Layer 5 of a small transformer language model trained on English Wikipedia (9 layers, counted from 0, width 96).
In attention head 0, each number of a token's query is one row of weights dot the token's vector x plus its bias. The head spreads its attention over the tokens so far by the softmax of query dot key.

Query weights of the head. A number n stands for (n - 500) times 0.0018.
q0 (bias 0.056): 841 579 427 252 321 491 274 353 561 664 497 554 511 460 467 327 494 454 445 465 394 371 588 557 509 595 646 460 506 451 428 351 442 649 436 458 351 494 461 341 472 699 509 557 651 523 445 734 548 712 352 279 571 452 582 378 459 616 412 224 517 441 326 731 550 502 749 139 612 602 293 550 390 651 441 484 689 511 478 409 630 515 565 467 608 544 490 697 601 387 594 590 538 551 527 410
q1 (bias -0.110): 372 331 604 536 755 448 495 584 733 537 452 392 388 435 563 496 391 606 517 522 462 464 631 550 695 643 250 530 380 628 500 415 486 860 496 564 571 438 577 512 576 485 535 437 296 558 428 315 465 560 421 501 437 634 571 418 408 579 687 591 374 647 450 597 572 591 296 687 411 571 604 267 342 353 327 568 489 438 506 415 520 358 363 407 753 426 754 264 548 422 526 501 577 571 468 565
q2 (bias -0.162): 525 661 514 462 505 576 317 366 514 489 430 900 547 628 380 506 342 338 777 549 547 292 456 469 748 489 681 613 462 454 306 651 370 453 419 629 334 817 604 531 551 680 452 601 381 478 593 583 335 416 526 373 413 297 680 643 39 452 338 344 603 338 559 263 185 435 603 367 639 639 127 745 485 508 732 439 675 658 464 417 763 585 646 590 352 538 659 430 593 400 837 465 413 536 448 340
q3 (bias -0.110): 473 633 449 388 399 565 535 259 717 364 546 729 578 645 387 711 321 72 388 438 521 576 783 539 559 317 589 448 643 458 254 498 432 454 524 594 549 578 550 429 594 467 593 543 516 479 325 406 566 515 593 472 654 571 488 356 487 316 508 292 388 209 696 462 334 506 686 119 443 602 276 292 518 596 670 414 558 583 433 547 537 478 653 374 577 555 785 473 713 413 609 748 332 543 520 321
q4 (bias -0.019): 553 359 551 481 571 438 707 569 511 490 411 500 574 487 445 537 839 392 662 642 384 478 432 524 606 403 497 427 472 479 358 482 503 521 634 428 553 242 789 448 529 450 560 568 371 470 546 201 561 477 345 760 373 543 337 447 451 592 838 342 419 509 509 341 472 411 314 654 387 448 799 355 648 627 522 325 612 677 370 467 753 599 446 515 338 491 535 442 368 492 382 439 556 616 463 510
q5 (bias -0.044): 503 572 322 533 449 384 308 507 672 326 683 531 438 660 221 659 605 438 811 307 535 388 653 577 551 335 564 552 441 684 545 213 631 555 413 460 457 436 571 550 524 192 611 340 460 519 587 649 464 518 524 448 660 444 478 594 490 612 409 453 553 519 638 468 375 551 724 442 472 546 292 636 271 527 640 379 571 508 517 687 534 485 603 497 466 528 523 420 447 427 637 504 487 594 562 264
q6 (bias 0.022): 599 295 595 414 391 297 334 405 399 484 664 388 262 755 344 656 275 431 740 546 643 418 458 490 394 438 581 590 680 550 371 591 551 347 625 575 410 720 532 322 370 529 591 670 340 388 514 462 515 300 584 570 475 556 448 553 643 365 447 690 457 766 621 566 310 525 654 379 526 607 528 649 493 503 404 525 421 485 581 534 536 369 871 425 479 533 466 582 322 547 536 412 674 492 581 548
q7 (bias -0.088): 525 340 537 451 275 668 577 619 543 401 476 332 476 384 476 406 450 451 560 637 534 550 533 556 345 468 425 582 584 587 634 350 412 655 405 743 587 598 301 469 639 607 298 648 417 645 541 354 512 492 533 597 618 517 505 598 404 468 539 380 268 498 381 523 422 316 518 658 486 408 423 742 506 451 377 360 596 450 546 560 315 579 834 429 584 490 497 551 675 496 467 486 441 445 676 514
q8 (bias 0.027): 481 601 418 790 588 484 621 516 394 363 455 381 340 381 476 527 520 412 518 472 534 412 472 496 457 476 368 365 525 598 504 419 476 712 439 556 220 532 449 562 545 516 614 443 588 555 343 450 451 293 613 692 638 555 460 368 530 549 494 446 534 605 519 468 616 386 624 466 585 467 514 519 469 429 672 386 743 727 587 572 570 394 464 547 425 349 622 716 736 354 631 281 554 238 497 681
q9 (bias 0.096): 623 469 671 211 637 391 541 549 511 306 572 508 474 290 558 375 445 557 654 376 530 320 636 532 525 299 462 654 448 645 463 193 769 261 496 795 334 444 521 489 279 578 319 409 595 587 603 358 651 460 730 537 553 375 678 518 596 705 676 575 701 411 494 525 531 543 544 338 696 480 471 263 602 771 779 530 418 656 480 306 372 566 658 379 414 399 521 596 319 406 533 212 535 559 421 449
q10 (bias 0.045): 513 470 439 371 539 498 550 584 618 578 533 482 596 547 427 658 659 477 393 487 672 619 454 765 693 322 552 685 389 508 577 519 550 445 628 224 587 411 530 733 472 503 642 420 405 556 515 464 369 270 694 539 474 490 513 405 449 562 421 458 550 596 499 464 440 385 597 442 367 477 678 355 478 657 424 552 589 797 587 485 623 569 438 606 565 209 279 69 578 625 341 359 473 523 367 504
q11 (bias 0.015): 535 530 646 479 676 385 459 429 559 586 631 543 332 496 595 476 603 489 487 573 508 676 318 589 487 420 526 488 528 494 466 419 217 597 538 521 589 527 505 653 398 465 570 510 510 395 431 261 340 598 417 593 410 476 704 529 338 170 660 695 553 672 705 537 371 393 401 443 388 468 620 699 426 454 547 526 499 427 234 603 458 654 405 370 649 633 356 529 439 569 431 420 543 466 352 561
q12 (bias -0.092): 463 698 612 396 391 431 688 621 652 671 433 477 630 506 525 480 490 620 523 497 751 563 571 473 723 664 384 451 498 664 518 464 472 481 641 312 401 429 374 441 609 462 454 618 431 668 379 568 415 426 540 445 475 392 516 479 398 438 643 429 527 342 679 489 609 264 368 332 560 702 598 762 471 611 554 343 665 331 565 512 438 544 541 552 392 647 457 313 438 414 446 517 249 447 537 371
q13 (bias -0.043): 432 441 506 497 359 401 603 356 541 495 680 507 435 582 385 498 386 446 634 278 493 431 547 380 866 540 705 579 534 394 797 578 494 579 597 604 46 683 379 367 437 371 647 464 546 616 398 477 611 422 350 427 384 585 448 850 318 417 317 438 466 539 450 364 393 432 634 372 622 471 293 706 266 562 586 467 412 475 531 705 577 784 693 310 499 534 375 702 649 583 628 503 357 600 377 268
q14 (bias -0.040): 334 589 410 717 592 533 448 428 427 555 479 510 474 361 528 298 441 498 446 270 312 726 518 450 508 659 567 524 542 649 626 615 529 470 532 514 524 249 552 578 399 368 542 661 554 494 576 228 575 385 656 644 567 434 613 470 787 744 542 459 577 508 446 478 677 383 402 635 403 402 573 666 627 609 549 653 177 296 476 458 718 426 523 411 472 410 467 314 511 491 466 386 637 343 579 652
q15 (bias 0.035): 508 582 435 456 431 677 439 355 482 397 676 610 459 622 537 738 237 435 622 259 484 286 509 310 582 383 419 658 379 659 529 377 503 393 541 316 351 559 387 389 295 596 499 488 615 393 688 641 554 563 648 456 516 103 529 683 529 595 98 376 972 820 456 431 568 328 690 285 663 648 450 564 377 352 608 292 574 401 381 593 494 440 554 793 492 638 600 726 556 415 872 361 402 689 604 458
q16 (bias 0.051): 526 458 338 641 691 609 606 577 317 500 398 327 495 571 578 517 606 537 372 510 545 444 232 608 598 616 420 482 621 578 488 395 378 588 425 476 508 487 597 600 573 401 286 380 497 698 404 766 651 525 448 468 528 476 575 344 577 272 489 725 494 547 309 641 628 494 301 415 419 436 602 609 569 262 452 564 491 458 360 401 520 524 577 592 401 546 661 561 536 530 216 558 704 293 550 515
q17 (bias -0.049): 515 594 505 584 400 302 419 432 553 722 453 460 353 416 364 518 467 508 298 577 549 455 416 504 560 745 425 413 489 582 605 448 493 586 676 639 691 548 627 649 550 412 469 548 365 539 294 489 560 429 589 450 627 635 248 263 492 592 566 520 408 601 462 439 700 411 417 487 442 557 651 347 388 460 642 821 511 284 428 446 293 428 580 502 522 367 467 587 382 698 521 672 606 708 387 381
q18 (bias 0.018): 594 513 431 618 440 436 515 583 594 533 408 307 466 491 680 507 510 510 406 352 673 487 482 609 414 748 511 403 450 195 616 499 432 602 410 568 574 392 529 529 318 433 527 504 461 370 532 517 611 711 637 446 522 819 368 634 591 445 631 474 393 489 495 444 602 572 347 499 206 569 706 676 653 652 463 573 640 729 541 200 414 645 526 441 502 657 610 321 484 480 366 391 522 455 423 561
q19 (bias 0.030): 602 460 370 426 433 516 483 550 534 527 646 587 596 550 416 472 439 464 587 386 482 572 550 486 527 492 616 584 265 564 466 548 347 567 518 658 693 511 443 545 424 634 351 526 467 607 711 482 604 560 355 593 595 410 528 807 344 552 550 683 509 381 339 341 477 440 444 167 615 454 604 489 669 520 298 532 477 460 570 628 574 395 549 257 326 521 523 534 559 490 563 440 197 534 544 449
q20 (bias 0.020): 511 529 486 878 290 426 562 507 495 549 510 520 264 619 625 446 399 458 526 697 776 484 578 593 547 505 414 554 658 466 585 542 470 637 588 489 426 385 671 359 519 568 671 135 445 482 779 540 425 577 520 548 459 603 496 581 533 537 514 582 553 360 372 498 386 484 458 383 620 480 593 388 248 730 713 542 310 254 455 393 378 397 407 487 528 441 478 462 340 342 203 545 469 485 514 492
q21 (bias -0.011): 524 417 594 404 445 370 464 353 664 477 441 530 394 565 380 593 319 349 427 603 499 751 521 514 445 425 551 492 414 615 420 479 520 655 617 696 452 331 380 429 527 461 374 522 497 614 646 331 458 346 460 420 347 505 475 373 729 544 653 381 493 581 389 638 426 299 520 473 368 527 525 518 496 404 523 630 405 446 617 541 415 538 493 669 467 816 637 550 415 474 566 472 525 494 639 789
q22 (bias -0.012): 439 545 569 400 465 430 377 506 475 696 489 536 403 659 495 501 376 368 663 581 594 189 474 484 558 630 567 212 499 496 319 518 546 442 600 513 650 453 217 539 418 507 436 500 283 340 602 742 733 271 616 439 442 223 579 462 466 481 629 368 765 418 366 510 362 528 726 577 684 529 329 662 606 587 424 528 416 555 270 629 415 518 623 520 344 590 663 595 706 669 457 469 585 327 438 484
q23 (bias 0.080): 620 452 661 465 496 442 554 728 628 513 696 236 538 360 523 364 484 526 316 412 495 308 490 767 582 593 560 496 523 296 227 743 665 487 519 401 604 480 602 594 431 396 508 447 462 340 611 383 514 492 528 420 689 745 575 496 507 400 706 353 411 432 223 310 682 399 558 476 671 549 323 346 640 463 370 490 574 290 166 546 496 604 457 673 376 651 482 572 444 476 473 657 526 519 641 577
q24 (bias -0.080): 391 615 411 342 349 645 419 336 549 436 397 732 294 668 244 433 259 400 640 509 625 494 687 451 513 381 305 409 731 683 385 333 644 452 439 484 296 448 283 348 597 506 454 592 418 664 470 586 449 751 725 324 399 352 516 691 378 454 419 354 423 436 530 339 385 626 678 397 698 528 403 731 311 500 797 368 712 571 441 405 636 353 643 794 550 443 721 482 722 347 875 567 297 811 409 452
q25 (bias -0.039): 536 308 558 681 640 359 600 465 509 536 479 640 514 401 293 516 298 580 523 710 492 429 508 357 534 509 514 465 525 567 570 497 443 665 388 532 544 602 379 585 577 377 414 402 676 432 581 430 218 456 462 578 416 497 469 588 657 470 535 497 497 340 290 420 387 472 486 487 561 476 568 607 475 475 637 560 452 541 349 489 566 425 520 385 830 738 404 288 459 531 333 752 442 548 500 424
q26 (bias 0.046): 593 412 586 500 548 682 724 700 488 602 400 711 492 498 651 525 843 210 295 464 311 505 352 546 361 663 302 264 306 649 463 524 606 563 339 522 672 521 644 680 483 471 402 507 431 361 438 421 398 290 330 696 658 572 526 421 660 344 709 469 327 236 686 705 709 479 567 499 321 516 534 419 545 323 439 734 429 543 546 375 468 458 487 559 575 330 526 428 455 567 290 560 525 798 407 418
q27 (bias -0.022): 584 398 604 538 565 305 681 385 549 438 320 493 635 458 472 515 308 520 519 357 418 607 607 698 422 445 443 415 405 759 529 645 400 374 544 395 541 561 487 543 370 385 442 652 516 569 554 254 599 612 547 431 550 452 486 484 745 391 556 509 532 604 409 387 566 419 532 609 426 392 463 369 393 473 759 642 561 592 769 477 603 466 405 447 490 526 546 631 309 669 156 576 520 464 529 426
q28 (bias 0.089): 438 620 184 479 402 612 673 515 416 516 470 495 411 476 305 437 545 658 580 358 487 420 541 407 464 499 820 649 556 360 539 728 673 473 573 419 355 650 433 680 553 625 365 487 682 441 488 527 274 551 531 669 421 645 360 607 371 673 333 597 512 464 512 780 259 423 751 253 666 447 387 361 342 569 401 599 323 711 385 666 309 866 364 485 241 600 551 437 322 553 701 621 480 493 380 390
q29 (bias 0.134): 538 526 496 498 473 470 609 718 457 636 639 195 466 538 504 401 892 552 314 481 547 670 472 473 432 346 321 400 676 540 686 597 428 345 502 539 555 379 813 449 561 467 374 468 424 390 510 641 309 494 390 538 552 556 486 348 620 462 757 684 635 661 464 714 640 592 479 751 479 560 536 393 601 244 575 456 319 570 525 391 519 215 461 412 668 484 351 413 456 515 331 398 471 390 475 464
q30 (bias 0.066): 581 481 693 309 433 456 542 351 434 573 442 527 580 604 707 634 434 590 375 350 758 467 476 610 452 491 477 340 373 483 205 509 368 494 562 228 609 390 407 317 828 481 494 674 284 399 444 489 508 591 412 612 569 497 779 449 430 492 667 612 601 354 200 521 438 576 377 526 482 376 521 426 645 478 415 758 541 563 667 580 620 430 307 441 432 442 460 510 513 468 546 383 554 676 559 427
q31 (bias -0.112): 595 315 361 435 605 477 230 792 609 400 214 700 577 536 470 677 622 370 364 506 669 527 561 580 661 695 550 420 571 456 374 439 353 298 465 651 326 368 409 583 702 613 731 252 341 564 329 363 484 414 534 511 507 361 574 402 400 485 668 256 490 503 424 413 552 764 405 482 485 618 501 831 483 362 722 596 694 629 514 717 545 595 621 657 445 625 609 621 471 319 551 421 299 571 542 189

Each question shows a short text with each token's key, already scaled and adjusted for position as the last token sees it. A number n stands for (n - 500) times 0.0066.

Then comes the last token's vector x. A number n stands for (n - 500) times 0.0093.

0 "ion": 553 422 852 850 455 743 463 533 512 545 441 458 459 652 332 624 435 302 552 554 269 490 638 432 868 585 390 422 498 206 476 877
1 " between": 579 380 847 910 450 749 458 591 507 538 448 433 461 642 331 582 391 287 539 558 288 543 619 421 874 540 402 396 559 151 519 905
2 " ch": 619 444 868 929 499 730 420 620 483 540 437 439 548 608 358 574 439 336 546 503 337 503 625 420 899 593 402 400 542 157 493 915
3 "ronic": 620 455 862 914 485 712 445 641 518 589 428 431 523 627 368 593 405 333 543 519 334 454 630 419 895 618 403 396 514 207 478 930
4 " major": 606 439 862 923 497 735 443 614 460 536 424 433 506 612 359 574 388 335 548 534 349 499 634 413 901 597 415 391 502 167 505 929
5 " dep": 647 456 855 933 539 735 393 618 511 520 419 437 549 607 366 557 442 351 502 516 338 488 609 427 907 590 440 397 527 185 521 913
6 "ression": 614 432 866 905 519 703 430 628 483 531 380 448 525 629 374 589 450 326 559 533 323 498 608 409 895 635 439 414 500 192 503 935
x: 425 555 487 572 533 371 384 466 511 339 505 663 616 548 636 630 764 799 401 426 456 404 372 637 515 634 607 477 463 416 120 367 547 521 442 678 431 488 362 330 489 621 452 396 507 458 595 414 467 474 626 433 877 441 302 612 670 286 641 483 337 537 638 655 465 440 521 349 368 110 446 531 676 464 486 667 459 651 491 562 526 519 490 613 528 409 350 432 503 427 508 472 464 531 558 615
Which token does the last token look at most, and with what share of its attention? 1 " between", with about 90%

0 ",": 566 403 828 849 444 769 469 554 505 565 461 448 452 661 320 612 403 286 550 557 264 515 650 416 866 555 375 403 516 170 505 881
1 " the": 590 441 856 903 438 763 458 592 469 544 441 447 502 663 312 588 393 322 547 515 304 497 635 405 925 561 373 377 502 154 513 899
2 " school": 583 412 880 930 490 737 435 614 515 584 412 438 489 637 351 606 418 341 517 540 310 516 668 417 890 566 393 384 503 155 467 930
3 " was": 609 414 862 907 459 713 451 623 485 532 411 435 477 613 293 566 420 276 533 550 305 529 668 429 870 548 388 380 534 144 526 934
4 " selected": 609 440 848 926 460 714 447 623 519 518 419 444 496 593 349 595 397 267 555 547 316 547 655 453 875 552 429 362 532 134 523 912
5 " as": 638 412 840 896 463 714 451 645 505 537 406 463 505 623 346 567 426 278 537 561 308 548 643 442 871 550 418 370 526 124 545 942
6 " an": 598 468 832 912 458 760 455 610 485 527 397 415 504 624 304 551 369 295 530 499 341 529 623 412 890 562 418 401 496 165 541 933
x: 285 512 390 610 528 353 418 560 551 437 505 725 521 590 542 712 724 807 504 383 443 373 331 651 440 568 425 475 543 460 213 299 484 557 461 678 499 496 357 371 466 730 452 444 551 521 540 486 559 526 636 339 789 426 306 642 740 374 649 440 360 582 594 620 492 498 494 474 395 211 437 537 688 501 482 564 487 466 674 569 498 670 470 469 662 389 345 407 546 371 347 488 384 431 476 528
Which token does the last token look at most, and with what share of its attention? 5 " as", with about 40%

0 "ability": 544 397 838 851 452 764 460 512 519 559 439 448 458 644 340 644 425 278 530 571 283 488 622 435 859 566 363 415 507 207 481 854
1 ",": 590 396 835 867 449 745 459 594 499 550 442 445 468 639 330 626 397 272 536 549 281 525 642 412 880 549 363 390 542 127 529 909
2 " rather": 606 412 867 880 438 732 445 599 486 564 417 428 491 590 350 615 395 308 532 530 327 525 648 445 874 585 378 380 525 133 517 927
3 " than": 599 389 846 892 459 716 443 640 500 546 422 423 460 623 353 583 389 302 540 551 320 537 647 421 868 570 398 366 533 119 528 897
4 " s": 632 416 868 941 464 703 431 602 491 517 435 461 525 616 384 578 453 358 550 534 338 522 610 395 880 588 410 381 528 142 504 932
5 "ad": 615 475 868 920 475 735 457 618 533 516 399 435 518 618 354 578 430 366 527 537 339 478 647 427 880 596 415 357 530 134 520 922
6 "ness": 618 437 868 906 484 710 431 631 504 530 392 432 509 619 354 617 436 341 557 539 323 496 593 433 878 608 431 392 507 146 482 950
x: 427 588 393 643 476 380 311 474 571 350 538 655 567 509 611 637 794 832 455 412 379 409 295 648 484 598 573 482 451 437 80 385 539 495 406 671 440 450 353 308 510 622 503 487 546 489 567 443 407 478 627 455 767 450 258 650 684 342 671 500 326 511 596 639 463 513 512 495 451 120 414 567 625 524 481 685 474 609 574 553 467 515 451 619 573 407 392 470 525 428 419 461 463 523 520 620
Which token does the last token look at most? 3 " than"

0 " daily": 552 404 832 866 438 765 452 556 511 555 423 447 457 632 306 632 419 277 545 543 278 512 657 422 870 571 371 389 487 199 462 883
1 " activities": 602 407 846 912 465 726 452 595 492 545 366 437 470 637 353 646 433 311 545 553 291 511 637 446 865 585 373 381 508 160 471 915
2 ".": 598 394 868 909 461 718 466 578 466 533 433 461 474 607 300 610 405 280 527 551 303 515 637 416 851 561 390 334 550 154 524 920
3 " They": 608 404 861 918 445 703 459 612 479 528 398 416 471 620 325 600 421 303 541 533 292 523 642 418 872 555 403 356 506 124 531 896
4 " will": 608 400 879 915 485 691 448 594 511 547 450 393 458 596 363 602 413 294 534 526 337 523 632 443 851 530 414 374 527 139 547 933
5 " usually": 610 380 863 917 462 705 436 615 491 520 418 384 446 603 343 578 388 298 550 549 328 535 638 458 865 561 420 370 531 139 511 922
6 " find": 616 394 857 916 482 701 435 657 503 531 430 445 498 575 372 556 415 284 559 560 347 508 598 452 867 574 407 348 513 159 533 928
x: 438 537 485 620 435 337 361 521 530 422 514 637 606 525 464 676 775 804 456 461 357 384 317 651 438 573 501 442 468 382 103 304 508 525 402 692 444 514 337 313 502 714 423 420 537 464 514 546 530 534 640 402 769 492 310 676 656 324 635 535 348 569 548 720 471 529 502 451 441 169 472 545 625 480 430 661 492 470 678 586 429 520 474 580 659 535 321 458 545 359 439 472 521 444 573 545
Which token does the last token look at most, and with what share of its attention? 6 " find", with about 50%

0 " of": 560 404 827 848 436 778 465 561 501 578 455 448 460 668 319 605 416 299 543 563 273 509 661 419 876 556 378 404 505 192 496 868
1 " its": 594 424 853 917 438 762 456 585 467 558 436 433 512 647 310 606 399 316 542 528 303 499 638 410 908 581 368 389 487 167 506 896
2 " first": 629 418 857 908 477 741 429 601 498 533 437 438 503 629 336 600 393 332 520 546 338 508 670 445 918 580 392 375 531 136 517 918
3 " al": 626 450 839 914 472 715 416 588 517 528 424 449 518 657 343 572 413 355 501 558 318 479 627 389 907 581 418 376 548 138 506 923
4 "umin": 640 468 866 920 482 693 441 620 540 542 411 403 519 633 324 600 408 348 526 507 340 517 646 435 910 577 420 389 528 138 509 930
5 "um": 625 418 860 936 470 704 434 589 507 539 398 413 518 628 361 606 417 341 539 522 341 501 616 431 911 606 426 373 498 154 499 939
6 " van": 570 429 873 911 492 712 453 606 528 520 437 447 509 646 340 563 450 341 536 527 323 494 607 432 896 590 416 369 508 137 493 935
x: 459 516 408 491 436 334 419 500 549 331 472 700 558 592 587 627 717 801 481 371 408 408 406 708 435 696 466 432 418 392 145 410 478 537 449 751 476 493 326 407 584 684 467 447 613 496 615 451 478 448 620 398 775 436 203 653 633 433 710 476 380 565 639 585 387 451 493 462 439 176 412 502 658 491 561 607 491 511 652 504 519 505 487 648 662 441 344 310 433 380 427 488 500 536 539 575
Which token does the last token look at most, and with what share of its attention? 6 " van", with about 30%

0 " a": 556 425 834 860 434 794 464 544 502 547 446 441 469 662 297 595 427 299 549 550 301 496 650 413 887 557 370 393 499 187 489 889
1 " year": 602 429 850 910 466 769 451 581 528 573 411 430 512 671 330 623 418 321 529 532 291 497 669 430 898 580 396 404 523 150 481 929
2 ",": 613 406 848 896 454 746 455 604 483 554 427 445 478 645 327 612 404 293 537 541 285 526 649 421 889 556 382 384 532 126 526 932
3 " and": 630 420 846 914 448 719 447 618 480 564 423 437 466 620 347 601 403 299 534 518 286 533 675 416 871 561 408 367 533 121 532 903
4 " is": 620 399 849 905 441 710 455 630 494 541 395 412 478 634 310 576 421 287 542 544 312 532 658 427 874 556 395 375 515 138 532 940
5 " named": 599 427 855 892 450 723 468 640 509 522 403 439 489 595 333 571 385 294 553 545 327 553 657 447 901 578 422 328 529 139 526 912
6 " for": 615 416 853 911 454 712 471 650 501 563 407 441 473 610 335 559 395 307 543 544 308 545 678 439 883 553 431 367 518 133 535 924
x: 334 525 433 584 435 365 467 506 566 351 467 713 567 575 520 732 757 780 498 450 391 437 407 698 490 524 495 486 470 403 161 317 559 454 458 655 468 394 277 303 495 732 507 369 542 472 528 497 475 473 647 376 823 453 305 678 667 360 596 491 342 604 512 623 462 506 462 527 368 218 436 524 606 505 529 615 486 520 770 530 515 625 460 563 690 431 366 435 524 370 366 516 531 524 492 478
Which two tokens does the last token look at most, in order? 6 " for", 4 " is"

0 " policy": 554 383 840 864 453 768 473 543 509 566 423 443 454 633 333 628 436 293 534 564 273 495 626 423 860 572 368 419 516 203 460 882
1 ",": 592 399 839 873 453 739 463 596 494 544 434 445 461 632 326 619 404 273 535 544 285 520 635 411 865 559 367 386 547 127 527 914
2 " the": 584 438 858 899 445 756 457 589 479 533 434 445 490 641 310 584 400 307 541 519 310 488 615 403 911 564 372 376 510 164 525 907
3 " IR": 594 482 865 899 480 703 421 600 513 544 442 488 548 648 352 602 454 325 533 505 311 492 623 416 901 596 441 393 534 146 510 917
4 "S": 586 471 882 907 503 691 433 602 536 575 423 446 534 646 352 599 455 320 520 516 322 490 632 415 897 580 440 389 534 143 494 943
5 " rev": 600 481 881 911 492 751 410 603 503 527 442 465 532 640 358 551 441 332 526 526 345 476 626 416 904 558 417 393 536 155 477 939
6 "oke": 587 439 883 899 519 737 423 613 486 536 413 429 521 628 366 557 425 320 553 533 338 476 628 423 888 588 420 385 535 153 510 947
x: 425 605 493 594 510 356 417 434 526 388 582 640 541 600 566 634 767 806 458 478 479 384 322 639 504 663 507 547 483 376 121 347 462 487 392 730 452 511 381 308 459 632 404 416 529 443 570 375 429 450 578 410 817 405 354 688 680 325 644 441 364 567 547 702 513 512 448 446 379 61 392 559 613 514 493 593 512 559 549 627 511 517 475 626 651 442 369 438 528 350 523 497 467 506 564 574
Which token does the last token look at most? 1 ","

0 " Marc": 550 426 843 852 450 777 458 550 510 569 486 445 487 673 322 612 403 314 538 564 271 500 644 417 908 536 385 382 499 185 491 885
1 "el": 602 440 881 904 490 734 443 594 528 556 421 447 523 691 355 615 375 367 512 553 279 486 639 400 938 561 392 363 538 128 501 920
2 " Du": 593 453 883 884 507 717 431 615 538 544 455 450 527 682 344 592 408 366 505 524 312 487 627 415 940 551 391 367 518 146 473 933
3 "til": 609 470 910 895 509 700 438 617 531 580 448 406 538 669 350 608 387 352 521 556 303 464 623 434 912 578 409 358 524 166 492 936
4 " inc": 623 464 883 896 494 721 414 629 489 515 431 454 537 636 347 578 413 345 512 539 323 515 632 431 914 557 431 341 523 150 505 912
5 "orp": 631 462 875 942 467 739 429 601 547 523 418 437 518 668 375 591 405 337 526 505 321 515 627 413 905 567 416 359 527 143 484 923
6 "ora": 616 452 885 916 488 748 416 573 503 556 419 441 535 662 392 600 411 333 545 523 338 495 654 402 897 601 430 374 504 154 506 941
x: 396 559 521 519 514 392 408 506 533 374 501 703 516 524 545 652 733 835 478 431 378 320 339 641 546 606 457 524 489 417 125 345 461 420 462 722 537 432 344 312 450 670 481 366 500 473 578 365 382 500 640 467 795 412 383 678 681 302 645 530 388 536 561 593 503 520 527 405 351 82 411 568 657 478 484 516 529 581 569 569 546 542 519 634 702 408 353 545 493 371 510 555 457 500 608 560
Which token does the last token look at most? 0 " Marc"

0 " schools": 536 392 838 875 442 768 464 551 501 566 430 439 442 649 319 631 430 292 539 570 257 516 643 432 836 570 377 396 491 201 459 869
1 " in": 614 379 871 927 488 737 458 603 511 554 439 449 465 639 307 599 390 303 524 566 292 536 632 437 874 550 385 365 556 157 494 918
2 " Mississippi": 600 413 870 922 510 719 440 617 471 539 428 468 516 633 349 594 373 318 556 558 314 524 618 441 879 597 396 367 511 137 536 901
3 ".": 600 406 866 907 466 711 471 578 463 542 433 459 467 603 302 591 401 281 535 548 296 522 643 433 848 563 404 341 539 157 534 923
4 "\n\n": 601 414 866 896 456 711 459 576 487 536 435 445 463 626 303 571 420 297 555 516 273 490 674 435 860 565 408 366 529 155 546 950
5 "=": 593 417 836 914 494 704 440 606 484 545 441 406 499 602 335 564 413 305 545 528 281 499 661 434 862 555 419 391 540 153 545 952
6 "=": 589 421 849 924 498 699 458 610 476 537 419 421 485 608 337 554 419 320 546 516 289 508 665 434 852 573 423 394 537 153 544 954
x: 360 511 380 535 566 376 429 530 513 413 498 776 598 547 612 689 802 739 412 393 405 299 417 655 519 618 542 475 475 472 125 351 474 532 458 579 442 424 279 320 464 817 456 442 526 542 545 511 487 493 665 373 786 470 380 642 587 357 548 505 338 572 625 561 534 528 481 548 453 183 388 486 517 481 413 636 522 584 658 571 568 641 426 614 631 343 353 389 564 343 396 449 488 536 497 503
Which token does the last token look at most? 4 "\n\n"

0 " d": 550 407 836 896 429 788 463 525 519 555 447 422 472 665 327 610 427 323 533 551 279 508 644 405 880 550 404 403 521 175 473 885
1 "ys": 604 433 873 926 453 740 414 577 465 542 379 438 520 689 360 640 419 357 532 569 301 482 628 418 882 587 409 383 551 130 497 919
2 "th": 613 455 872 923 478 749 439 583 523 528 404 432 538 667 373 637 429 363 527 521 311 493 646 417 892 613 411 380 556 126 494 929
3 "ym": 586 458 860 900 472 758 464 596 528 506 416 418 517 628 326 641 409 357 503 507 316 508 627 429 918 591 406 406 531 132 477 929
4 "ic": 613 437 884 912 495 728 440 599 506 554 413 464 534 641 369 626 406 338 509 519 320 459 640 445 897 619 426 388 515 152 484 924
5 " dis": 588 466 875 918 514 731 409 614 517 497 411 458 524 642 348 590 443 370 517 501 349 474 599 436 899 597 433 360 544 159 467 909
6 "order": 588 434 860 899 517 691 458 608 525 573 386 414 525 592 390 616 439 345 529 544 364 480 626 432 878 613 424 385 516 179 475 926
x: 484 598 459 602 504 386 286 442 566 352 472 618 664 549 591 607 770 844 469 379 334 427 405 618 508 557 560 490 470 355 154 317 506 456 487 717 480 438 305 361 519 594 455 370 513 446 599 381 408 517 674 371 808 491 330 685 671 303 616 398 375 512 611 684 460 514 558 411 393 162 431 578 616 547 486 591 516 597 500 610 517 524 431 575 645 456 375 475 528 411 471 476 429 587 583 574
Which token does the last token look at most, and with what share of its attention? 0 " d", with about 50%

0 " steel": 548 396 820 866 450 771 463 535 507 547 452 455 475 656 335 620 443 303 558 543 272 489 633 413 871 585 377 402 506 199 449 869
1 " walls": 593 399 849 905 452 759 437 578 487 559 420 449 484 647 349 631 455 312 564 545 280 486 626 415 875 595 374 378 522 174 448 913
2 " ch": 616 442 876 934 498 738 414 598 483 539 438 421 534 619 351 595 446 330 550 507 347 478 610 414 889 587 384 378 562 154 465 916
3 "ip": 638 440 874 937 474 736 462 607 513 520 380 424 500 640 341 600 420 334 544 510 323 480 621 414 879 575 408 370 574 157 495 902
4 " van": 568 421 872 914 491 727 453 586 525 523 438 440 501 653 340 583 448 322 546 527 329 488 598 421 886 579 395 362 537 138 481 931
5 "s": 631 441 876 911 480 717 471 615 488 524 395 444 496 666 350 595 418 332 557 539 305 463 610 436 869 592 404 341 536 135 486 930
6 ".": 602 415 870 914 470 714 468 589 471 537 428 468 476 615 304 581 405 302 546 549 300 513 639 425 859 578 407 342 535 150 518 941
x: 355 556 458 549 481 425 428 516 539 335 500 800 535 612 580 682 763 764 462 410 435 373 357 659 446 480 473 501 439 400 64 431 511 530 454 554 473 449 309 369 539 771 539 360 593 485 562 499 472 477 741 355 754 453 338 606 641 368 674 490 347 561 479 613 427 552 490 499 435 194 371 440 588 517 479 650 478 579 575 600 552 600 471 672 631 452 303 358 477 339 409 513 523 486 572 539
Which token does the last token look at most, and with what share of its attention? 6 ".", with about 100%